Layer 4 of a small transformer language model trained on English Wikipedia (8 layers, counted from 0, width 128).
A neuron adds its activation times its output weights to the MLP's output. To switch it off is to set its activation to zero at one token and run the rest of the model.

Output weights of the MLP neurons that the questions are about. A number n stands for n times 0.0091.
n38: 17 -22 -1 -28 -11 14 3 52 5 23 -21 10 -4 -3 -38 5 5 -14 8 13 23 -29 5 -5 20 19 -24 19 -20 -12 -27 2 -43 -2 15 5 -11 -17 1 36 3 18 31 -17 8 0 2 -22 -10 -12 -33 13 27 28 -24 15 -10 -28 -24 -31 24 0 34 5 21 9 -28 -30 16 -14 13 -10 48 16 15 6 -4 -12 38 0 19 28 -1 -35 -2 -37 -3 19 -4 -40 8 -4 -10 42 -37 -9 2 19 31 -5 1 -1 -11 -20 -9 -26 -27 -28 -37 -33 -18 27 17 18 11 42 -1 23 13 23 -15 24 18 27 -36 11 -10 24
n51: 12 -5 -2 -13 5 -18 2 16 -2 23 8 17 8 -4 4 -28 24 10 1 3 -22 8 -66 14 10 1 -31 8 -34 2 -26 3 5 -17 -24 46 -34 -17 -46 18 6 -17 -5 0 -1 6 5 -6 22 7 -24 29 12 -8 -23 1 -7 -13 -2 -5 -11 7 15 15 18 -32 4 -1 33 -22 7 -1 38 17 -2 -14 24 -6 -7 13 -38 -1 -12 28 -24 1 -4 -18 -8 56 11 15 -17 -12 22 29 8 17 16 -25 8 -4 -17 2 22 -24 12 0 28 31 -25 -15 -14 23 16 3 -3 -13 1 26 -27 15 -42 1 -5 19 -29 8
n112: 15 -11 24 14 -21 10 -6 39 -22 34 -4 20 -9 32 -2 -11 21 -10 -14 -25 7 4 -2 6 -14 -1 -10 -21 -95 -10 15 -3 24 -4 -9 28 19 -25 3 27 -8 9 -7 2 -15 7 19 -8 21 11 -33 6 6 20 -11 -6 -12 -49 -10 -18 7 18 5 -20 -23 -9 -7 -17 -5 8 18 -19 -7 18 -6 21 7 -10 31 -3 -12 0 -22 -3 -1 16 18 4 13 -3 -3 16 9 27 -3 -9 -8 -15 70 12 14 -17 25 29 30 -2 -1 10 -7 -1 0 -68 12 -10 2 11 -2 16 -1 0 13 -21 2 -29 -30 23 6 -32
n124: 12 -21 13 -41 3 -2 25 -6 49 37 2 0 -32 -9 1 18 -3 4 15 -19 -19 -2 19 -12 -7 -13 -3 18 -48 13 7 19 1 -8 3 15 -30 -15 20 32 2 15 -7 -7 13 22 -7 19 0 -21 5 20 -7 -17 29 -4 -12 -28 19 26 -5 4 -10 2 25 -3 -5 14 -4 23 2 -8 29 -8 2 31 1 -6 -7 -20 -10 -28 -28 -16 -25 -3 -4 17 26 -21 -25 1 6 8 0 23 -15 -17 32 -25 18 11 27 32 -24 -8 10 6 -23 -1 -2 -12 -4 66 -1 -7 11 -29 42 -9 -14 4 11 -13 -7 -42 -23 -7
n163: 19 -26 -16 9 7 -2 -17 18 -12 1 2 -11 58 0 -15 -9 27 5 -20 17 -30 -2 -6 -2 19 12 -23 -3 0 26 31 -52 -30 -15 -3 11 26 -5 -6 -25 -23 19 21 6 -29 20 0 24 -7 -17 35 -5 -16 -2 14 20 15 -7 -31 19 -40 6 -2 -2 -9 -20 40 1 38 -3 -21 -14 7 22 -13 -3 -1 -12 3 -6 11 3 21 -19 -7 2 -15 31 -30 10 11 2 1 -11 -48 -20 -9 -21 14 -36 -17 -18 4 6 31 16 6 6 30 -43 6 41 19 26 -3 11 5 -22 28 -7 -16 8 25 1 -18 25 3 -12
n177: -3 -5 -5 -10 34 -8 -10 8 14 11 3 9 1 -8 -4 12 17 33 18 11 -26 -2 41 -3 17 -26 -6 6 -42 34 -6 -13 -24 -6 -35 7 0 17 20 38 8 6 1 16 -8 3 -5 19 14 -28 -26 -18 16 -36 -48 3 -8 9 12 -25 -12 6 3 -29 -16 -56 15 9 -9 8 10 3 -1 -15 -18 -11 -16 -24 23 -12 -17 12 16 16 -21 1 -7 -12 -8 -9 17 -16 -5 37 23 5 2 -13 -11 -35 12 -6 4 -20 -2 -25 -31 18 -16 8 11 36 -29 46 21 -2 -9 25 27 -7 3 -4 42 -24 -8 24 11 39
n232: -5 -6 42 -11 16 16 7 2 -6 -33 10 -14 -32 -1 -7 2 -23 -12 -3 11 -5 -17 18 27 4 12 -31 15 41 -31 13 16 34 -13 -2 -17 -12 18 -6 3 -23 3 1 37 -3 -5 -4 -7 1 14 25 -4 9 -7 -19 -14 -18 21 -32 6 -10 -23 9 3 -17 5 -23 15 29 -1 6 17 -15 -7 22 -13 38 -35 -5 30 16 -9 0 -28 -6 4 27 -21 5 -12 3 4 19 -3 14 -34 -16 -10 7 -24 11 13 -23 -35 2 18 13 -30 1 1 -6 35 -15 -1 -12 23 9 24 -21 2 8 10 16 18 -13 25 3 -20
n271: 54 -22 -28 12 9 -16 -12 3 -27 27 20 -13 23 28 8 -43 -14 13 -14 5 29 5 -22 -3 20 33 18 -18 -83 20 -9 27 -11 32 4 -7 21 -1 -3 4 14 -8 7 -27 -16 9 2 -37 26 17 -31 2 17 -16 1 -6 17 14 9 -31 -26 -19 26 -32 8 -7 -4 -8 -10 -9 17 -25 27 -18 -25 -1 50 -11 -18 19 5 17 9 5 1 23 1 -5 27 -20 1 -30 1 36 14 -3 4 11 54 6 -3 10 -23 22 -27 6 0 -10 3 -15 -11 -42 6 -20 20 -9 -11 -2 -7 3 8 -19 23 -11 5 -5 -9 6
n297: 36 -38 -24 -21 -2 14 -10 22 48 -9 -15 -18 28 -12 37 12 -18 -32 -7 15 -7 -28 6 -33 -16 15 -16 17 -62 29 -28 -23 -17 15 -25 25 22 7 -11 30 17 38 23 2 -8 -17 -25 -8 -10 -12 -8 -11 -8 14 12 -2 -4 -17 4 32 44 1 -10 -24 20 -1 -2 -6 18 -4 27 1 -19 21 6 25 -19 16 -1 -12 14 8 14 20 8 2 15 22 -19 -58 2 -21 -2 -3 -37 -23 10 -33 -8 14 7 -48 -5 27 0 36 -58 13 5 -2 3 27 25 35 -13 -33 -10 -29 55 32 26 9 -31 -14 -4 29 9 -3
n313: 0 -10 1 17 -1 -11 2 -6 27 53 -4 -1 -9 14 2 17 -18 -10 4 21 11 -18 29 -11 -8 -10 13 26 -4 44 45 -15 -30 -34 1 5 1 13 8 -21 -20 12 45 4 -35 27 -18 14 21 1 15 -33 4 -42 10 -19 11 24 5 2 -22 21 -4 30 -16 0 16 -3 6 -43 -46 -15 7 4 39 -3 -26 6 -52 -25 11 14 10 5 -23 5 -32 12 29 -11 -14 -29 19 -4 -16 -20 27 -28 -33 16 9 -32 -8 -5 1 25 29 -5 -18 -2 -43 43 1 44 -24 7 9 -45 8 15 34 -9 -3 -28 -19 -5 18 8
n314: -17 -7 1 -26 23 -43 -31 -18 -1 21 26 -1 -31 -16 9 -5 30 27 52 6 32 15 4 -9 -12 -23 -22 -38 43 53 -5 -6 6 14 14 -25 -32 -36 -14 -33 46 -22 2 28 7 3 13 -17 34 3 -12 -25 -51 3 3 18 0 17 7 -1 22 -16 -3 12 -7 7 -3 1 35 -7 24 1 27 15 -34 -18 3 -9 35 27 7 18 -24 -46 -23 9 -17 -28 13 15 6 8 22 44 7 4 -31 -48 19 -5 11 -36 8 1 -2 -11 17 27 -42 -15 24 12 -37 -10 2 31 24 -26 -9 -1 10 8 -26 21 -25 12 -2 6
n324: -44 9 7 -26 21 -1 -10 -5 -6 -18 27 8 11 22 6 -2 15 -22 -22 -27 5 -1 7 43 1 8 4 -20 -7 21 -12 6 -10 -7 -22 -31 -30 -21 15 -19 62 -2 24 -40 -4 -6 8 -42 -24 13 -14 9 -18 -9 28 -13 9 12 46 -1 14 11 14 -15 -8 -13 -9 16 -33 12 -12 -15 4 -2 -19 9 45 -30 -34 23 12 4 -32 19 31 -24 -9 14 5 48 31 -2 -20 15 -8 -1 -8 -8 18 1 -23 -9 17 1 -5 8 -20 10 1 17 11 -18 21 4 -30 -20 29 -8 24 -2 -15 5 33 -4 8 -30 -38 33
n377: -30 24 -20 -10 -28 37 -1 14 -11 42 -17 -38 30 -13 1 -13 4 -30 4 32 37 0 -19 -16 29 34 17 42 30 -17 -19 -28 12 25 -20 -1 -39 19 7 20 36 39 -7 0 17 -8 51 -41 -16 20 -4 10 -13 -2 -17 2 -6 35 10 -18 -25 -8 -7 -19 31 -12 -6 16 -38 20 16 14 23 -3 9 19 56 -7 -11 -6 -22 10 -33 -8 18 -22 31 13 4 -11 -23 -4 -14 0 -21 -6 2 19 26 40 -1 3 1 -35 28 9 6 -12 -16 -16 -35 -48 -18 -19 23 -31 17 22 -8 22 -24 -10 -3 -29 -7 5 -8 -9
n392: 27 12 -13 -22 -1 7 10 19 -44 28 -2 -41 17 13 -10 2 -7 3 5 -5 21 4 23 7 3 -17 -23 2 -26 2 -24 17 -34 -11 9 24 17 14 17 -5 7 -23 9 20 -8 19 18 24 11 17 6 -14 5 -27 0 23 0 -4 4 12 0 -2 -3 31 -10 23 6 4 10 1 -1 9 -27 -3 -10 10 -13 3 -7 -4 12 21 5 -6 6 -15 0 14 31 -13 4 -25 -23 -19 -17 -7 -14 11 94 -8 -19 25 17 2 -5 -27 -14 -8 5 0 4 -75 -8 2 -6 9 16 -20 -10 -17 -16 12 -5 -2 1 11 -29 -1
n420: 1 -18 -50 -9 22 4 7 17 -38 10 -4 -3 -25 -31 27 -1 -21 -16 20 10 -35 9 2 -2 5 -5 19 17 15 -7 30 2 -27 4 4 27 -1 4 2 -11 20 21 6 6 -3 5 13 3 0 -7 21 -18 -10 14 9 31 4 -5 1 15 -10 -12 -31 -6 -10 11 3 -8 -18 -38 -13 -6 31 33 -32 46 17 14 -29 2 -10 -1 -6 -2 19 -10 -7 -4 5 3 -29 -16 -8 -20 -19 44 6 3 -15 18 -3 27 11 -25 8 -24 4 22 4 -10 -7 11 -20 28 31 -16 -3 -20 14 -42 -7 1 -1 42 11 -28 9 14
n483: 9 -33 18 14 1 22 31 1 -27 -28 21 -23 -10 17 20 -6 28 -1 -32 -22 -25 -10 3 -19 8 -3 -1 -26 2 11 -1 -29 15 23 11 36 33 -37 -22 -33 4 -8 -30 2 -8 -29 -4 -16 3 -16 -3 8 -5 16 -8 4 -8 29 -14 8 -18 28 -1 12 19 22 -8 11 4 -24 -33 10 -3 2 -20 1 38 -21 17 7 22 -8 -11 -17 -18 -14 6 -19 -24 9 -13 -6 -7 -6 36 28 21 -10 1 -2 1 3 30 -25 28 -2 25 -7 30 21 -1 26 -10 -2 26 -5 -1 2 -11 -5 -43 3 22 8 -29 -8 -9 -3

Each question names a token from some text and the token that comes next. It shows the activations a of the neurons there, in the order above. A number n stands for n times 0.047.

Then comes g, the gradient of the next token's log-probability with respect to the MLP's output, scaled to length 1. A neuron's effect is roughly proportional to its activation times (output weights . g). A number n stands for n times 0.0037.

"n", then "e"
a: 0 -1 0 0 29 0 -2 0 0 0 0 0 0 0 0 -3
g: 29 -30 -6 11 3 -34 -3 -53 -11 14 7 26 6 26 -14 -71 -5 22 -3 -19 15 14 -5 1 21 14 6 5 -1 -18 -36 11 5 17 -31 5 42 -6 4 36 -14 -1 -16 -51 -19 -31 27 21 7 -29 34 -1 0 55 19 22 56 -12 17 -2 1 -19 -1 4 -26 -1 32 -16 -17 -19 1 -41 -8 20 -47 9 -32 6 23 2 -16 -8 41 8 19 15 18 5 21 -29 -16 -11 -12 9 -6 -41 -56 -29 -4 -20 -46 3 22 7 -40 -7 19 31 15 36 -31 -13 -2 -2 5 24 45 -19 32 36 19 5 29 -21 -7 19 27 -23
Switching off which neuron hurts the next token most? n163

"w", then "ell"
a: 21 0 0 0 0 -3 0 0 0 0 0 7 0 0 12 0
g: -3 5 -14 -43 20 -28 21 -15 -16 62 -40 7 9 37 18 7 -12 -10 3 -51 3 -8 18 4 8 -27 16 27 -24 29 -2 -17 5 -6 -44 -47 5 8 -3 25 12 8 13 2 -3 -14 -3 -17 -35 0 9 -8 49 68 -39 -32 -4 27 24 -15 6 -20 -46 40 8 -5 11 -15 19 -1 6 25 15 -7 0 -12 -5 10 8 12 25 23 -21 27 -10 17 -34 -9 20 7 25 35 -21 -11 -1 -1 -47 -30 7 -3 9 -10 3 30 13 -12 16 -36 -13 -20 1 -10 -12 -12 -4 -8 -7 43 65 -6 28 15 -65 -52 11 41 -22 0
Which neuron, switched off, raises the next token's probability most? n420

" the", then " "
a: -1 -2 70 -3 -3 -1 -4 0 -1 0 -4 -1 0 -2 0 0
g: 19 8 28 66 -54 22 27 -16 -30 30 -21 -22 3 -8 -13 -3 -30 -7 -27 -12 4 -7 26 21 37 38 -9 -1 -5 14 48 1 -15 -15 2 46 26 -50 -4 -1 -43 7 26 -18 -18 1 -21 29 4 -30 -19 18 6 -11 12 -20 11 -23 -30 12 -26 -4 25 -2 -16 -41 -22 -20 18 -18 13 -15 -13 -5 -14 -34 0 14 16 -27 -7 46 -2 -3 16 29 -43 30 -24 -15 15 -5 25 10 -24 24 23 37 -26 13 42 -23 -27 38 9 26 -28 28 -9 24 5 9 9 6 -66 -17 5 -12 -36 2 17 -18 28 -19 44 1 16 -13
Switching off which neuron hurts the next token most? n112

"r", then "ound"
a: 94 0 0 0 -3 0 -2 0 0 0 0 0 0 0 0 0
g: 14 27 10 11 -6 19 18 8 44 13 7 25 -14 21 14 46 -8 14 -16 -40 10 -35 -35 -13 -56 22 53 32 -3 16 -8 -5 -10 -17 -1 23 7 3 -9 -42 -5 14 31 12 -7 -34 -23 -25 -2 33 37 -15 -10 1 33 -4 17 -8 8 10 -7 34 -5 2 4 10 -52 -20 -22 9 6 16 -39 -11 6 -4 57 -6 29 24 -42 16 -15 49 -37 -8 5 2 -22 34 -3 -44 -35 -2 -20 21 -25 -27 0 -7 11 18 11 11 39 -25 9 4 -3 7 12 -1 -53 18 -2 66 -16 6 -3 -35 -27 -28 -36 -29 12 -21 6 -21
Which neuron, switched off, raises the next token's probability most? n38

" by", then "s"
a: 0 -4 0 -2 0 0 -4 42 -1 0 0 0 -1 0 0 -3
g: 9 -7 36 42 14 6 -23 -21 20 -21 14 27 24 22 38 0 -13 5 -12 -19 -37 -11 -3 -24 18 4 -46 44 -17 -28 -29 4 31 40 41 -5 5 3 -11 -11 -3 -7 1 32 5 -44 -22 9 -13 -10 12 19 24 -1 35 29 -8 42 -33 11 -9 -16 10 -14 -26 14 -21 -3 32 -29 7 -17 34 -16 -6 4 -1 5 -34 8 -14 51 -21 -3 -3 -12 -9 -34 -39 17 15 -33 -7 0 -23 -24 25 33 6 -6 10 29 3 -29 -4 -7 54 -51 28 -30 -29 30 8 35 9 0 -2 -33 -57 2 -8 1 -20 7 -32 68 -23 11
Switching off which neuron hurts the next token most? n271

"ur", then "f"
a: -2 0 0 0 0 0 3 -1 0 0 -3 42 0 0 0 0
g: -4 25 3 -8 9 8 -44 5 3 -15 20 12 19 2 -10 -72 -29 -5 -6 23 -12 58 -22 33 8 -17 -5 -31 12 18 1 34 -17 -31 -14 2 3 38 -3 -13 -23 -21 -17 -8 10 -35 31 11 29 -8 20 7 -18 -31 30 -39 62 -26 12 34 -23 23 1 -16 36 -2 30 59 -5 -16 2 1 22 7 17 56 3 5 -35 -51 9 -33 41 11 -1 -40 -25 20 -7 25 -42 -15 -19 -5 10 23 -3 6 12 13 22 15 15 -55 1 -5 2 7 -18 -3 3 -14 6 4 -18 -23 19 -37 14 -24 22 24 -12 -10 -5 -38 29 -18
Switching off which neuron hurts the next token most? n324

"e", then "x"
a: -1 0 0 0 0 67 -2 -1 0 0 0 -3 0 0 -1 0
g: 7 4 4 22 -25 3 -23 47 13 -1 -15 -3 -21 -11 -27 -7 -42 -18 5 -16 35 -22 7 -37 2 -17 -7 28 -12 -31 15 13 0 11 -46 -3 0 -7 17 -22 40 8 19 24 -26 -21 -15 33 -22 -15 -6 -2 16 -45 -60 -2 28 50 5 -6 -4 0 6 2 -5 -11 21 -17 -19 -18 -21 -3 -20 -6 41 2 -57 44 -54 -21 -1 8 35 29 -39 15 -12 17 -13 -20 7 52 -6 25 69 43 -35 13 7 -25 39 -9 10 17 23 14 -19 7 0 16 -11 0 -17 -21 -5 -3 -12 20 0 3 12 -38 37 -5 -11 37 27 34
Switching off which neuron hurts the next token most? n177

"et", then "or"
a: 0 6 -1 -3 0 0 79 0 0 0 0 0 0 -1 -1 -1
g: -25 21 -14 16 -25 9 16 35 -29 26 15 7 -10 -13 12 70 -16 45 6 -8 15 -12 -11 -4 -6 13 18 13 3 10 6 -27 -19 -30 6 0 -39 16 -2 5 18 -18 -14 -3 -3 -2 51 -6 7 15 -14 -26 16 62 37 -3 -35 7 20 -4 24 11 -42 24 29 30 1 -33 -11 31 17 -8 -5 17 20 -39 -1 -7 1 -74 -42 -12 9 -20 30 12 -1 -28 2 26 -29 5 -46 18 23 -14 -7 32 -8 52 -46 -32 -17 23 -14 14 -24 -19 -11 -39 -9 9 49 17 8 -9 -35 -6 18 -11 6 -21 -19 -31 -22 -5 32 9
Which neuron, switched off, raises the next token's probability most? n232

"p", then "ag"
a: 0 30 0 -3 0 -1 -3 -3 -4 -1 0 8 0 0 -1 -1
g: 13 -77 -24 39 -24 10 47 24 -34 -17 8 11 -69 14 -27 25 32 17 -3 3 -22 10 12 -24 -7 26 12 12 -1 -2 -22 41 21 -56 14 -3 32 -10 -17 13 -10 15 30 -50 -9 -50 19 -10 -10 22 -5 -7 -63 -26 12 11 12 24 -4 -16 -3 -1 -24 4 34 -29 -31 15 -20 0 20 -55 7 -16 22 21 16 -2 -30 1 40 4 16 -10 -30 -4 -22 29 37 -20 -2 -18 14 6 8 2 -5 25 -7 -10 -20 -16 -8 1 18 -19 13 20 8 25 -5 13 64 9 0 1 9 17 -30 -5 -8 25 16 -3 3 41 -9 -23
Which neuron, switched off, raises the next token's probability most? n51

"\"", then ")"
a: -1 -2 0 -4 0 0 -3 -1 0 0 0 -3 -2 68 -2 -1
g: 8 -1 -14 -48 -1 -3 17 -2 -54 -2 -20 -39 -7 14 21 30 35 -23 -15 -24 -9 27 18 17 62 38 -12 -49 -8 -23 -6 -13 -20 -2 -46 31 -28 2 -14 -13 -16 -31 22 -54 -22 51 -6 -8 57 -35 2 -6 -25 44 -42 -5 -4 -1 6 -4 7 -4 38 9 26 43 -20 -4 -22 0 29 17 -9 3 2 12 -24 -8 -3 6 9 22 -3 -6 -23 -17 27 -16 41 -42 -17 12 6 -38 1 23 34 27 -17 40 10 29 35 -41 -4 -8 -8 27 -3 9 9 5 -4 -21 26 10 -22 -22 -8 -8 14 5 14 -8 -22 21 32 26
Switching off which neuron hurts the next token most? n392

"ur", then "al"
a: 0 0 0 -1 0 0 -3 -3 0 0 40 -2 -2 -4 0 -3
g: 19 23 -36 5 -18 -10 1 -46 3 -21 -17 30 -22 -2 -25 11 4 13 6 -26 -15 3 21 64 -10 21 -36 -33 4 -4 6 9 -3 -17 1 11 -15 -8 -10 -14 44 13 39 8 13 2 -27 -17 3 43 -17 15 34 47 -31 10 23 10 -2 17 -23 13 -16 -5 -56 5 -55 -8 52 -9 39 -2 18 -27 -30 11 -16 -5 -31 -18 -12 42 5 -31 19 -32 -42 32 -7 31 -21 3 -22 -31 38 46 22 -12 -5 31 24 -22 22 17 11 22 -26 14 -8 54 -3 -1 -30 1 36 10 -34 -31 -10 -13 10 12 6 -31 -13 5 -12 5
Switching off which neuron hurts the next token most? n314